Layer 3 of a small transformer language model trained on English Wikipedia (15 layers, counted from 0, width 96). Numbers have three digits each and are written without spaces.
In attention head 2, each number of a token's query is one row of weights dot the token's vector x. The head spreads its attention over the tokens so far by the softmax of query dot key.

Query weights of the head. A number n stands for (n - 500) times 0.0013.
q0: 295579554503318539645549472516501503433465388547527277682527565374487506615533593462582523509655479380166406658318525380739512529296464397388472506360438673621714410531501303439303390355727729412610567407440527501549520582773663596555464543230742600491449504493513324586345554491582702601
q1: 552569745549475593394702420201559431742586718502612191775357464443579515611697504492539395462460459373427370294249476525612466528301501360542435554321665498354359443549357680629467567442586664534417747415518344480527394398511506648415667387309455459391545491531639354588525416470618534550
q2: 579564449444554579400499521581517507612580636386400449636520398525494509573663376437502693538419523408340596483494791553317666601629568790385497577554608373603295366343700416503411544368622488391500704221405468557570437328401475525639500305677611620402610502740602539543766377636499470396
q3: 604464528485610451573428433506635453501659637609464506403588515562535384463589480492258481434401722482624524544360464512483394460567563559458567561498589471580471588329522381560657558470375502592451315476380562453438632508329609670604594435576457465593409497668582605415534489549458629424
q4: 548562550319550557512377591584498568686641420601496725575536377447525576292506470612380561407512527614597630391668458509508728509554480608594486421561477544643669392486597538318538271670280187701402464381440401370266441468470458557645603664714424455481495586655469522596660645682465484478
q5: 628337418245688571570435600751317658428581735579530581700182646446570380497751329451713474533444492749511715571601454646452431499428375519468459577420478491577629275401526677480653262382523565684466613401677475538521469778415571385427590340309714575566503398416592651531411343551584507663
q6: 346338556456526297447647662210613459427592453480461375481664399456622435657746458483464576471480581665358521512432538463421539327566398315495484483459381502446401403567380474592654456293528383432570298531478429534550429300527653601409579561557594499520635548538444392385405508517372592546
q7: 317700601467454555468563535478332514642541505335570452685682443605523515590501543543606298406563567540623274534526457527437658712518398334395490470415496603419164440286444452416440265509468376541576387297505429754589371594436398785390633534587507490343823537538572449552735603531446542536
q8: 427471347340433576402600586494535708652553685639642532532580578530621598332579634669348337329269596526547472343484646455355470584670587575416563512520389346565311699461471357565555684506534561543423644493490452651494313287500604290405671467573507441403440705493496584658420364592535354397
q9: 611542389302341568523411353555388576548553620339366688385663460496605483449249411482276430410503537542585477417615598248597230430639413464336362517611279538319519448384249564662532546684392327540565243586441555548437642443439824546399603542764367602507510565350581545488487276461345506498
q10: 475213378525574444481390408493605711538453514579524653407441646603397744507511345543267641381450363575483463285720560623681394537661361792694435794519728559611597475635555567553748513540386344662339455579565483400419613733510462526482670431467338388396494517578524657517184552448580284403
q11: 618367591505572562285579359346301696641389357591901494569227348600693483355503619577494284621539451500593528514541674614552681452323470233723624443496269566654242447401380555616459426436709768411439653578627545428538329491383427536453249645344611269400660222603555611489611625405477468663
q12: 402491244556623640356525556453593330399563580523476535110532630441817480360503286520450620477364334332728619576558415530700568480479529560692487516401625594436622743516439652363585591277755492515574599425543347322485434555618769615668385720403591529375271602628582350460322484389670524860
q13: 675800580453274789577500476113398474776514661625552426409592564463455282832499417339524264641433545344528506441384613573445632475468747574496433479601384560643486510447332598584507457627349412480613587342517503642649405416579505525745730590452387586217153542596406381663461687637348596589
q14: 356418620659200642721648336440657428668708308472614512476537310549565561563554473436550615621516492171356484487413472540483693544723667483408357359404447558537519731331555507606737616390396597371498297373410628568576342543507601435488743620319652513501722232642419635544534601598641680616
q15: 334448382825390441480411505659716564330594484342497326603441556037414437441395870162337621584502538566784406302453411530531386709687437451748299408566472348475639732385462400606428597386490513608753560225611482607502387431349510231338258462294143456748558321576554564546811296665513842629
q16: 456448413572515626407436617712633495509407585346386584526701629545344591554558318505609625606602440568602550513626532367581421712621522626668460472480422572360393325563481618512496489440478497489453474539508343574285642454461481371432159322578465394534436446401473531387274423530519456510
q17: 480569637324596636513536522567315386545536633457469487446502644356402451570570583399635579573568487307501472442571501651551569450414518525664632648519593423539373572682463495495561413589514428370380631494486434493441500437441498519215580527456334584543467411328260528520639589563491717497
q18: 353132377326588536513427342831409452346452288126327701546564608643418529438390463567351386408551470499575595387398554333458376316622538500664613456517392364542361729436291413478520569618608649404502380820402463422684623418378633663353438327485258442524440461421599631572417383622394396673
q19: 391678566577648462572372421604412523607539495578365446711285600576445371569588624513682516544509359340167539417405563681544675451326568388263485674486541538534522482609516212465426668414779884412491536276564496635611626404606468644378578372094465502421656428617556412511745547408578659421
q20: 361609595502559490576458598630358464522624461585616588595362557476471509334444524478522330388424286368629390445476401479473584538465482577413584424421769575440568463453582651429446683495555647574549581291558581484483489539582313506536519441307534518452776536548494540604422517491595289421
q21: 464455336452721348411347457666447584475473526697602691537346461540575585252380589437693502426418519554706463437405485512563572493488489517580589572426644524524625436408746493417628571578465465687363563426549460414709573653449290280699546416452622614526669509421631631473535588677493388674
q22: 813322457376538467360410410315455502474614501641484474407547314598374590540419504571360697476264411508602638507415459419509465233326552718594413337527341506523657486479380746337523360438353466671231482663550536429612491383237506640486535443571360462636465505636521503442419589520535543512
q23: 378511576548509526557518616271503616483563426731708437576406421447275439476488516475489576595317382445643619632585486589599734654127194586546420619565352623503634480598463438489489524328425505708604631562827579373646243610486647524396510514479809463464407487484393625531506429529687720592
q24: 398534265520483502552672419527678656357559620499430641544647591589404355567410543594392634380483547472324613483468738548423192439543464484347571633740408424458474501399592341588270829375648761369670420274650714636606400445605619719283573445431380533539496464232491491372380474410382506401
q25: 512370295718710432642457767409583385321625378659371614546651535500550371773684431488413650257416537610506686262714677650620539279439464671573507593451538467607558329273711485540621826405412563854570524539661240515505425266720388483777704468212349530470810198585503491475349437529376323365
q26: 550542315539568457267329423618486483391573434752550500622582318419492340570645596509478556349457512577799667308609603434484343439359404857468545635595339526494410678467427537558422575406428554566370628502496570637388440343333739521585405524570471596517538425417426467491376545467400595575
q27: 561699560519544488360487613712375695373407388414630534745486608524135443393386498434498636549484416594590245500457646259378551575721544434302683654565350383532250471521514241453544631609463485285638445273423541668531284600554449536259430502420222619531646628329448393492396587372613610340
q28: 577335426679467566548470772673560341522526283590561505251447671271524557578609328481497589345393424395632475552630592781448429559849491290524382190843437389497422371527400242425387610589636307458296468271212313505242238385504706260525455549537668507466625381499537364450618352258680548612
q29: 474670458514655306421564392402635483446484367474315479327544499462228523564519370385344371565619572579512468719457400527550639464649472425444280717687762403374533504467653218493194514390613507509616476421725646273346287691518501416772546558401322587493398548492510587400729583415445337429
q30: 546624043014767365146297237522390777288817775703462399646599650526479356653389311440604524285765477769680467564614707509831359766055147756578462728420335538551386547758467431142369487658593710364456455664522360532387765707406370627533500345529551266271706614498798173445536633321677538681
q31: 186487324764684509431372730395559661602697600708333314577265737362566610493393255472535599711394478372395804512409357836639677560518390296630620508548771569693642305547593568349559586410605542549740398508380151505500487754694479376548467332689665386559257573689470369605103381298692226545

Each question shows a short text with each token's key, already scaled and adjusted for position as the last token sees it. A number n stands for (n - 500) times 0.0023.

Then comes the last token's vector x. A number n stands for (n - 500) times 0.0081.

0 "a ": 511501497499516463418485589409335577576530458638542517520500522517491572581580523621303660356789
1 "cap": 483411544590469430417619559427333486487483303784565406530487556475372556634503576577442593489814
2 "tain": 413465418631412506528483529501417525515569426794419446550620631436469626632596609522460496499703
3 ". ": 456490420534489431488503582462288540612608357638439434482519552478423666531552522656347637341830
4 "H": 641666572408442530547613594417287535467620461762484562391632550492435460509626455490469490494587
5 "ague ": 471491522547490458439489523463395504531511575675483462499482554550488587527547464480350705369825
x: 493656507519569429546435447509374478444522475498402400473433405654513542447479430478358465523380578561461671441524536441447601559389508300577808471589383526417431566391555481472491404396501602527628545468522508518455402527464480437440515445529436354530282544321269326470437458438623438494
Which token does the last token look at most? 3 ". "

0 "of ": 548453517519508455454576569395310577537493438742474518543459568469524603592560605682335590397891
1 "Ros": 450565493575444483475530424481379624533554601732455382481539596469443563575480568421397562416746
2 "es": 502511468592548392444564550407368591498510436747476549589554611485397589625507583585427630403770
3 "\" ": 503512451479499489494492488451357521552551421625477430531533506482467572562525493638384689408853
4 "premi": 539590487459404389514511592432329611524518283730495472535614596399417472606541512478363556376790
5 "ered ": 475465534466495525523536570466381511451564466687503451530528572497367536603522473585280739424783
x: 509624614564589420501480472494438481395536374589449321502493406499484505505511452483422393432406592569532714475451552446435708518324598366525866514509460488429400537448638561448486403495556571562691453477612479498520477398676551487464561430576505436352450323373482421369469459477567567486
Which token does the last token look at most? 0 "of "

0 "y": 497455542540441545495473512483452516458535554802577519546517598486438508637582507573514571560638
1 ". ": 464433438525503423477514575468288533583615383653572500552496545487416671524569534672358637341849
2 "Th": 461635463494459538493597547483382578449649365804411396486636580346523609453599545514357473423753
3 "ose ": 456502477496547452477563563488385529465528536675504498518463546470476581574551530598347716332854
4 "who ": 458533511552466446465594542398335348496523349470480446479535565441476564572655552589292525377777
5 "fe": 633564499493479450450619536431341471382567300800555485417631619373373523644646507590387578541738
x: 404582518469656434575402470445281479474508467530400292535498454659414619337450324567491383623384568549501632466371505535514527505579624369654551554520416531498553578467481453597364588403536538476594561535666534599461467625551499500490456559377437670471558342457413335424442485420545508376
Which token does the last token look at most, and with what share of its attention? 1 ". ", with about 40%

0 "in ": 539522514507503471468534545419328557556565410638517517544486512498510583559601584634323638377786
1 "her ": 504480473488498481519552556401483494450472286371527516473505546502467529561615523557170530344734
2 "head": 387460448607460518447595594408378484453442416834482471523608621457328612621561532551396606453749
3 ", ": 437508435537486467475532576457286586525520418650433489574530568494451566609520524707346639404784
4 "resul": 638605377532300383530559485406384588476614185557393492491705597412415573718440507599457527470639
5 "ting ": 517541507538494441553562617341407462411554438756485525538528566459387537615519508507208630442702
x: 573619597563571392563481436575410484444491422509338486513379368534500570490488440435458488510371521663482598564448491436351584513338625388524905428548535495484410587458572562446471405432540610601654521466657519537452391484648478497492550477634427428454499361443385383477509444369484470413
Which token does the last token look at most? 1 "her "

0 "Old ": 493516478491530428449568495514371553450631539615491459565566547390509538492574482563327622336811
1 "Th": 403565455530453524494588538480436597418630402774501326516640590302559592424577511496369437388739
2 "ree ": 479500510445501460468567475381401447394497461690559477494511529405507557613534462627409591423755
3 "P": 601747527422475497607606476524395580475603340677458499391543453371443524424532489538487460427618
4 "ig": 649575488527439546488524517450398569451619485753406516456632601445400601553528526568402554462596
5 "e": 605545481551429505472578507529311612452573482753547497464551635407448534609585518511466598471622
x: 414649573529559417616473483368428498521428464521455329470446422573425451439537330571373358599496704550413511470465554542526577410530576321610532538536476478516543564447599604518337566367567527569690444547696532517465488614585515485484556526448491578416508432509323300505366449425566607317
Which token does the last token look at most? 0 "Old "

0 "G": 366398358607413535498543552429374535462648421773630322458609626451390524518613500532512475394573
1 "ill": 326577574613382469453503554381349540512470381784559422596547660512447542632566545569434522467551
2 ", ": 446511485526515463465512570424288585549524397660515510597513561502469580596520555696361676400811
3 "who ": 474492506549495427452575554384362385513503323444512452460504566456477552572630571573280540354797
4 "said ": 587573514506457425538584466453464524505461282623484405414583552422375576600569480537201551457800
5 "he ": 529517536530474442466514553439374444525578363317485456439512524503441521555554567544304566325689
x: 505472542437657371445476571532380417407618459506440318533386369699430452451529436485282540630528466518424614548498467455476656501450477438601746424552475549431474571463651549399427454408497546561653537460644433561403446551549481438472540516499514314449419500400301362364558439435568361591
Which token does the last token look at most, and with what share of its attention? 2 ", ", with about 40%

0 "b": 445395552628394506531543488445356458442622417719643367500530551377461517612539463533596536642457
1 ". ": 455424430532498415491532577506289515566626402675576497549504556480401676520571519659361619355830
2 "Co": 408511430584409423457602497437298516425564361842429342368579671335350572592691524538553529487775
3 "ch": 467605481538450496495628631434339446398659405854316379484637558443360528595656478566579533516755
4 "w": 604547506489445418515501592440378554412595403717450574498654516449412448609578583562521551467608
5 "illi": 631551491439244512465512546382455661371557486819586572529670607387301577730632436563496622494480
x: 327726488623563482643429558433345538562543504592416321636388353541418486542542371614420405418358520439483543480357521445502638544576495332559592512475438528455518485499596564611445498383482626506533484345579513440447460464462441466568565574466428736416495424426400382418437436519573471428
Which two tokens does the last token look at most, in order? 3 "ch", 2 "Co"

0 "two ": 527436494564513493466616503368374472457501359731586430489547584410496556562661395621400647431659
1 "room": 366466460638407468500523488397384435513492402752588492638543643456391542640505513561491618448719
2 "s": 416568461558481444469558454441342525487522352738447475549544516473420566620411553633495576579621
3 "; ": 457502431520466503521488505500336538514564354623455470563499548424489636573534508699350673389704
4 "K": 682617546383434582517569581470415611401665602691522573406625553465344567498641393561470559467635
5 "yn": 656538477539328427471522540429423555340599633751514465488687611410451574660681430567436554405654
x: 335639450551584504554452494527427495597442487525384382605446423581389531429478344628459352642310580363560583351581452471461627449559573407645531543563427504444533506356587513571471495317517525530669435419597505558452529555526541419469619550438478601545388428450365254444377557502539509439
Which token does the last token look at most? 5 "yn"

0 "shire": 503435619599394455457587603464327482466546514744571472559533667499390468642570538568382468438748
1 ", ": 461471519536467466471536585428269578500548415684585464596520600505447568602537547681333606431761
2 "and ": 507508514493490416479545595423255507519630367634510539537507531510428613553523591643283651411696
3 "his ": 488482508469462487466532561379429572447496316441490470480495528504447549528630497535189565362765
4 "original ": 504498513482467498481522484407353503546577477652475481466502525517399497522559511564272715495789
5 "se": 587566440536387448484601547499326559448548527774561417492606609440363518706546495552437546527730
x: 437639536491553428629382522437461527509387470566355432509475490556412517464484371662455419626444675509556709419459571517476584499501595395663489608557561542559539532381522397588295484375461527469625528554655493504510343559570570476384546539422569620516521416440340315333438460447565547363
Which token does the last token look at most? 2 "and "

0 ". ": 534455467517515417470525576472286534577615386650566541569490541495414664525569537671355644342848
1 "It ": 491529525491429434469472523449355506470600257432489497512530511517448525577518595631367670413698
2 "is ": 478513452465526468449565481541262506488605244520500499446500463534507587496526643697426626494760
3 "also ": 372511513538491462438563509428283454478492346595491474531524472518442463604524578730381591494748
4 "said ": 550565504481484438535591419496432518484462329595495419472568516418395587597493486592239568484818
5 "that ": 569578564523497525543592454475338358528558277647495475439537522369514601556620521586273525518716
x: 430446594552616368520469521481324451506564510425425470610480421678510514389450409465377418668414539557430531396395495472408698474390581331505842576551456552465474528502669545450441437434450477555602551493691491483359491565662457514516571547540517370457528463427399443362479469408383513468
Which token does the last token look at most, and with what share of its attention? 4 "said ", with about 40%

0 "a ": 511501497499516463418485589409335577576530458638542517520500522517491572581580523621303660356789
1 "Ros": 438566497611431470473530467464388624529556561727456382484560611465444551596502556404390564407708
2 "e": 390475429607482455434552570503344629443547404746426467505550688428428531636638516514431603462625
3 ", ": 455498444539488448481530587457290566528516396683461501586528590491464571610518534679354652418770
4 "fin": 614614463570483339545531456381345441488669327785427460452617547318420577582556534382330561392676
5 "ding ": 512541510504521474552540555482434510482522461669458505487499515437494508573579518540351718413804
x: 548667531585582374652410367559414440412532456542297468538515472568506602438475386475449464503428544610457627454426473473430572552368572395556873384457447553440436549488644583470506498473512595564681514496641535420428415510553504461498535409514472330455411435488346429377455408373525494429
Which two tokens does the last token look at most, in order? 0 "a ", 3 ", "

0 ", ": 529527574522535453455524574433281579537540408663532500569505541502471582598525560692349682389816
1 "V": 373524511495476526493621523431352522493597414814462245462612581405372528540595506552507483498672
2 "ince ": 450439460518548397440614558481330578461555584700492461486510587495437520609574499609444641391858
3 "G": 625677506464416558474568527449388550480613434785385497329619572458402569519554501546467500393626
4 "ill": 656517440535346490426520547400367542520445397812437601595607603492441575651544536573377531460600
5 ", ": 557494393491455443504538561500282535484535446748486523526557587456454565616531510665373635434731
x: 491582618600522470567446389550462421477568468495409419485414380582466529491537386536391388576384617510467609515456571384450674527402484428590975581587407575478475555381574556456449475396500532470688488517699431508500455507559513435452540398513477368476469587437423387429470508447588485464
Which token does the last token look at most, and with what share of its attention? 0 ", ", with about 60%

0 "was ": 459527490492484546382547569399283551476570306523488500524494564619433535611486652653332621528732
1 "out": 372471427635442485407501497348386507512441356794500537522542644535413582639635569589361601582627
2 "law": 414429451604422555478563565477355423510559347723489514558547613534374529666580622622378448570843
3 "ed ": 490501485530486509445509566387399577503518453685492491554509566540402531647502546596234689424798
4 "due ": 567537536505404462442549514408437547347529337692434481454594535463378570608440446585350620503683
5 "to ": 512512482513468514461536522422381603650476416731496518455539576472469705556615594567289581410733
x: 469506580638564401601444459460403441463587489520416395546546440626516355465509437544285486667427511551426594544472554424490694568299549328548831474470529479454487464357501491361482401370443585491535449537689474406423524560571482460549511492574441418483508538382322456455454349430563446424
Which token does the last token look at most? 5 "to "

0 "ined ": 547517525512536521461513560362420603454522493694488505492534498473421531572555561609329656381910
1 "to ": 496497476545533463433569566456311592638538382753550468516513575446454671522652614594294589333803
2 "suc": 428504445558524377476630506529330588476684303665450494478625616436379577503518518521370535467786
3 "ce": 515484477622477323433555564534283568519508422729387407542520616498318525635588552542469580474788
4 "ed": 627533473529397440455569482430362495523607478675434515471590591443399504633604466519443530481600
5 ", ": 564523413517465473503513553482310573525497412685472483505551574500441578600519507657330641456763
x: 486565636575538447575462435548441450462558481489436446458420385602484502477538437549374402642354650498473629536449579349462682527329502420577945568589406574515457545435571576432482441420489561452667469543705438536497469482591502454439510429533491330455447570460436404389443519443571479458
Which token does the last token look at most? 1 "to "

0 ", ": 529527574522535453455524574433281579537540408663532500569505541502471582598525560692349682389816
1 "Hum": 372493417622465375405628460442291528505591246804418414541632673435386672604514535498374595571709
2 "ph": 470548484431508446590572510486398516511551486883408463473601542399393460566651466543536535508759
3 "re": 509491512592450488435635567453322562384453428792446399470599596454438569609634500606498575551632
4 "y ": 492489470496512443499516527488384513450586631719490494521518548453496535584570525513418662393752
5 "provided ": 520466493527487540516527549428419517513379334783477516531537532540405499563582540607368686421837
x: 573703670510620384615499491509478467427507520506359383508543405552418477522462376483407376503338582640501596471433559467389651559307517401618863534496441548493409468539508586484471379457489562543496453503596529481466481560664493443488527458549474377366415427348448429363428438425622496527
Which token does the last token look at most? 1 "Hum"

0 "of ": 548453517519508455454576569395310577537493438742474518543459568469524603592560605682335590397891
1 "T": 333432416453457487569524507511385547507589504827451288416631515384354547521561461376461474443662
2 "ast": 498534551474476567523538512469391442468570545739439468574551538421456442635566423545405474510735
3 "e ": 477520483516511448456511534481360574465568620676497487542477558453475547584521520568327662335803
4 "of ": 446532453545458478458557571398318568542484441764471460527505555444510599602557584690343582379882
5 "Country ": 443535510469508426508539565545296530488629531710519524491521493412483489518561454533482653371926
x: 487713543465617474582521485441358441488453498424382459542460486615486571518431403355349412571372538563523616441440436496454641533477554348632778452589383545402472524420630533552521390435564533455639500450461534411462346604577536491537502404500534440556418533430310285362495444487588464449
Which token does the last token look at most, and with what share of its attention? 5 "Country ", with about 30%

0 "had ": 420487479622434548400514631364402544365490317568548554479543645510418610605619517652365609489634
1 "at": 411508583561438543457533587496394545493565611769427467544630632496435522691548446626336512591594
2 "trac": 388602477662387372464557513412319627444547309850366419569658650408406548654493529504355539506594
3 "ted ": 499512539537489513455568592378391504443571423704489499538541564510395575613511520603168652480725
4 "six ": 495542539466488580482568453418409466404520322704461536526555539403486616567619424626410680474614
5 "men ": 479484481509455573459553526466383453433507461647485462520539538490461584596570497622435630413886
x: 417584566613612427535502436519493492342480446494452419532394412694397485484464424470421389587338511442453638506354476476468603507402509394591823561538437551444465661445512446528462317445555559564678613454510502529394443554602474410510572471568483292509374524372338362392557480453647434478
Which token does the last token look at most? 3 "ted "

0 "ach": 464488579603498567477586620432403529435653486832582430563553595434383534657528517554528548558666
1 "us": 433478480607458455465499477512385574445673471708526476512560556486351511657519595578485565523712
2 "et": 412532507543429494540546489521428575473603462703475432631608630411410494673590505550374469476684
3 "ts ": 498515529511500457498536554439317467458560387724523486553516518466450551584583536616364644387850
4 "Am": 600623514447438549492579445440405627511543436693562521436593566525328572548530541592477519509712
5 "her": 673616518491423451472624466374361406481582375915555566324603627388375677613525549583453517578760
x: 351667518617542430556389522473349559612550578561408373614525422560438571380413339652331382692419639499469652405506512530460505449465511358541561488540480496534444608452651507646528482303516576557592500544518506515498348530511515437507438463333474603555577397493485457402437499373683492469
Which two tokens does the last token look at most, in order? 3 "ts ", 5 "her"

0 "B": 372337443565361517500536556431353477455617468724586347417620583401429487579684426556557486508497
1 "il": 326567475576504410441543546371330486485678575744570402541529638498434531627551523548400573554553
2 "ly ": 432448502547494414442546604416350506490572530648552437475570532533398520567637541625287594421766
3 "D": 531745481442341495534550486481362511480711411681309443436586535379446491528590411466474467481571
4 "uk": 619536482555394503470539576416434645396552580723463520561591616442430495639612484560307606420600
5 "es ": 462501496524501454500531561471332487467558437695512481545494535432487558552595524584351652362871
x: 465629551541589360545519376504475463437514342477361431520398428615435503432508410439478360569405531566453614467450551424524633488396583350552912516580453551457436539478546540485485438431490561614687560474617454470426474561609491454509573451612490311513424484476433359370456415455667481469
Which two tokens does the last token look at most, in order? 5 "es ", 2 "ly "

0 "anded ": 520532566530542546437516536441386636462485458692511461491508513487434497535516491568324767410795
1 "to ": 494519503539519507427547554418345607644482407725528485534496553445496678519601589557285623347779
2 "the ": 503515504500487485448538530375329577552524415643494471509510527505492584554597509595242656392800
3 "South ": 435585490557475420471593636526303580410641630801378397440608607416459503530779402486419601289759
4 "and ": 500474472496491421489530577418259485528592365661489546520545535493444595555508562655308644430680
5 "West": 562535409477347523445541549481406570513511470782584480436648627464356636635550505534410623405745
x: 457673614547504490588558569405435476424495416567370368523543452628451549475523392609406339594299621464495559512403495555473585426544667316754549419412450504515527567395594568554467434355567522526579537485667442428437346575560498429500528436479495601456454577325381386429527489493563537459
Which token does the last token look at most? 3 "South "

0 "Record": 435469560647348441558444630520408513468565289723665433557592635475380561550665522519457512367702
1 "s": 356520471582452419482549507428318496452578311736564433538537541522381566619455550620480536614540
2 ". ": 417447425525489440488500576467292534588618362637509461519503541478416672527576529675363643340834
3 "It ": 511512520491389442502454551465395518462586244435486514535532502504436502594562576611384667401660
4 "de": 627507402548411398456521506479262561522539451730475445508580590492366578602568574578441576532666
5 "bu": 613556488507342434497478583402458589407554494858557510503712610352357513738704472470428557428626
x: 491630502533641384545333503556388438684391502615334335582360428495460540487507388604392476588313562516477582509568599492515664632525533464665558611545433568445506609494559470412459451425471555511666555594636568457486536488522376421456607591355537676587441414424402434448445476428611456468
Which token does the last token look at most? 2 ". "

0 "x": 552430539545479384595589472472382478474663444745612309579572521421467559555556512587608606513626
1 "ham": 422486477572488518433517550388458516474458560694500528547569584500389530623640461632486584492639
2 ", ": 466509504516510475459508570428292581539518414654516523598511552505473581601525542697375684406806
3 "Den": 494582409492413442448549470498436587479578512709322431533606585448366567666534375505427568441733
4 "b": 656611503516406530533533494413342505467609398718492512506623505398413507656541431561568609598516
5 "igh": 617560561420458540599642531387447488396581520894525513433626598443394557585667405575483511507696
x: 310673386537758430649457549462437457610501452502382274557528463579399576482476410580471359586348577478520585546541410513433477506396589372637563547469432490538476569436542509728618495373499591510655604538583439399417467447517485557533527538462432619482488545449407397487460448355487542445
Which two tokens does the last token look at most, in order? 2 ", ", 3 "Den"

0 "ague ": 524486471513517501439507562367371539550520507653499543507470559557485584544607495538343697335859
1 "and ": 513535491519541417470548605386251510572615356645518516527502535524444581553571606697310655368761
2 "Bro": 506448468591444433464535463501350605506613539682436385532560666408334659614605486458367559422758
3 "o": 478565512559488441460632552478294640445585536790428424508567618445405467640606510616480538472708
4 "ks ": 493460534529484449476543611410359486421513364732520497540527576517447512590637470583318663370811
5 "even ": 622570536466477415497593550484387450480563473674428497459605551508356455662611499592322560461757
x: 575615469542580417601369461522424491352489510466497353604441341639487512398488368490382498516404504574567588593356503491489698503397545449633810615445448545394495580487536530508530489366519543522583460503609441541416464491635508492469461608433334322578382414443355438372462439371518407425
Which token does the last token look at most, and with what share of its attention? 1 "and ", with about 40%

0 "c": 510367466533400402610503441456316402389614360710598342486512458405450487502516495564759551602593
1 "lear ": 479399434525550422449548503483372490548582517760556436502549534530424534589544516493305619447851
2 "the ": 492518499502472465461557539387334551541534340642495450515532542493477572568621513609253625408803
3 "dist": 540536492581388421524455532487302478468602333739347496526665579388323492686577512568449572523516
4 "ance": 594543436489347421443514594429340522491528332816512532525614622431390509663525506567557583474725
5 ". ": 603583448511429439527485579525294532577619368668473472417581556444394687538549489642382599345789
x: 497582588501601492468522452457358529515541502455434432507465422721405457463482449532408404604406657505517662579469539396539725496289543440538855508578420593542409490379586532422415376441387532428631437505691441476481446555569463509506526493473476395476398619446456396347434419487589438438
Which token does the last token look at most, and with what share of its attention? 2 "the ", with about 80%

0 "==": 612499492488589401439576448423198496571649430569514594568433496507390619565487605595381727364657
1 "History": 465503481525563429437592620488177531539653238512556491560480602556424439554490661639435593470816
2 "==": 404400430516557436452571421408189489555657437536607506546403512481418565561461617570331649423577
3 "\n\n": 520469492532523493437494557515149652624704410585504500518517564538334571554549532667284700388803
4 "===": 438473479538524370504588532596176537526644423589508470558512576419372536601536506585334705313643
5 "Found": 621629495487393453559595503501274592462646242613571492385618567452277562565533501505481580510856
x: 397650417549608474586544615445430475459456591552415342575481423616489533469409411552224412583393607426597756593377413420372670522554488327646626535558473626607536489479580514458432466460645582529526473555498442457466385537419511545536488440509421582501519492534420308328511484464540542546
Which token does the last token look at most? 3 "\n\n"

0 "ment ": 560471528496530456465526507404385500518560377729554484543496486500436538575569563612416673392881
1 "of ": 536481508530508474455576563394326594565491360741534473547497567472516605588576615690361609385884
2 "Char": 506521456490470443496661522464327550494639562760380369558648611421402680568463427499473634523755
3 "ac": 534574484487452504567523519539395543533557529798441560523528524534406478567542463658470503501800
4 "ter": 679556393561356458462585542400374370498544377929391512444617667412382688638606513622387503575703
5 "\".": 659692439463307438516477550471347509498578282768510485317647603337415710561584530513415495361782
x: 498643546445718522423501502451368493483516506476357437515516346552430579423436418637250462446437640467448666539390568407519655565399527376580712443541384573550509538349590593364318421484529432520585471463661460598437369532620533531547481480448443541513519605410506340422481513561481378427
Which two tokens does the last token look at most, in order? 1 "of ", 0 "ment "

0 "songs ": 490540573521458503498537559533314453510521275606505544507522520478438489612545530642390686415883
1 "surv": 369451392594527402427579583408349370403507337745531518494579604488332516609659538677422522475821
2 "ey": 399424453566460532410541542372426475467492436771437532520610593446382604696551535583423533464662
3 ". ": 445479421526481440490500592471278531577624362649426431482523551473398668536568515677365635344833
4 "To ": 535557495485414412487532546586285509607536270703532527454567588447395622530634594591410583420694
5 "date": 555486437515476375510547546513297518485585443593480488564526523438400427650626511557433625453738
x: 418631527418642416566385456488346463566469649493504398520430460611504587468499452545300489754383614528525654441437475498390737552476509367693624601490415502471491447460596519554360588346470622451614453562509408540374385497364516451458507472424536590433438475510399364407424593449545502544
Which token does the last token look at most? 3 ". "

0 "y": 497455542540441545495473512483452516458535554802577519546517598486438508637582507573514571560638
1 "our ": 479426473499490419447478548414395500545520341649510528535488557476427586654579536621310622385854
2 "g": 480531450532492492524499480418369521459649436631375492425605523461411518557495540577502566514610
3 "az": 583579501553479582471594565508398582429624572756443514518593568443408581675595536608531584572679
4 "e ": 506526465509510456456493561454348560488577545658480487523509550462460540588564522600351667337835
5 "from ": 498555574438455436466582510447322478501550358724503485468620545484422512569655527669296523436738
x: 541580610460531477550393488552377424477601540554396303506516452568473460412510415591313414634382490582533618498466515480476686523455502364470876552557412492402410422383508481434503432423395407534634466417661481362393444586637478482459472491546473345481498471407384424392443429502558515437
Which token does the last token look at most? 1 "our "

0 "October ": 504413429522422415489515497430370502523559363710602503529531616515419579538570517483364523523609
1 "19": 412423396521432432594534498382368475462633449771566409513638559430418498554614453492425475486597
2 ", ": 443506477492488451502507571409291611548526359632516504585504567495453544598541563693403678441739
3 "201": 484554458509434468562443557388320497428559221674389364430574568465452584463606469571489558453698
4 "3": 593584433448390531572542498450380478460589347807295421400629509419439658573569444590493512446675
5 ". ": 618591465509449427544498595502284516582652392702486470398558553441385690517578490638379602353806
x: 464598580517573485433534438432360510515520490458431410529461428713401478462459460491407407601420621540537683571478529400543708489295545464508865499569410578546421493373600529430424408414374566442642460501702449463477426542568440527514529479465439432492396607448450382352438416474591466424
Which two tokens does the last token look at most, in order? 2 ", ", 5 ". "

0 "her ": 523482457488504472483569603369415449462488286399528537478471558512458505544647505613200546316682
1 "part": 337440452677396545407552617363332510478500249775517481483584684473437695649522525584406548530608
2 "ner": 316452416596433414512535615362310414511599426795391424478534623543374496631643456491463580489707
3 ", ": 445479451532506467492547582454255549516540400699454511585519578483444583622521554696362660421759
4 "sugg": 716555489482418392469563623380354546422631348752430480350732670456294663566567487533449597437698
5 "est": 540564476499436497505516472492382489566526365683599508424561558494465504601560553563431520538716
x: 385636554478587435599458589461463488523428528570308370543476448530383607525537439587392448741486547389511612487466454436607491542449604355691530549554401472483426563430613487587419537332536561438649486526483488534345328621550524493355498511439501629501480582430390335344413505414543541488
Which token does the last token look at most? 4 "sugg"

0 "at ": 488519565506538448440580581387334563502589372686503482506493531498517563573564574586242637422749
1 "Mass": 468468480636457419399648647352438543369489431757594422473485627499336616557643565516383600321729
2 "ach": 452532504537459592503590586442433515424622516788428512575569551436403570652512507517485557551656
3 "us": 512475484549442495459505453530407578442677504716412509478601531475351545654518582560459573526700
4 "et": 577535419477409547542552459516453574497589507715437505572596589428433539660581497521332477477664
5 "ts ": 467506512504483495523539519485355434406537424765504498559501512461463558579570504560358632418776
x: 465641568548581414619552385519471470467470436533384450484413454638455520463533437471436379513377576597424566470406512482507601462383563343543903591554526542460379556492523516527451461424509583590713597470594473488390388568567455464544539472652450360518380467351429360375490414447596509464
Which token does the last token look at most, and with what share of its attention? 0 "at ", with about 50%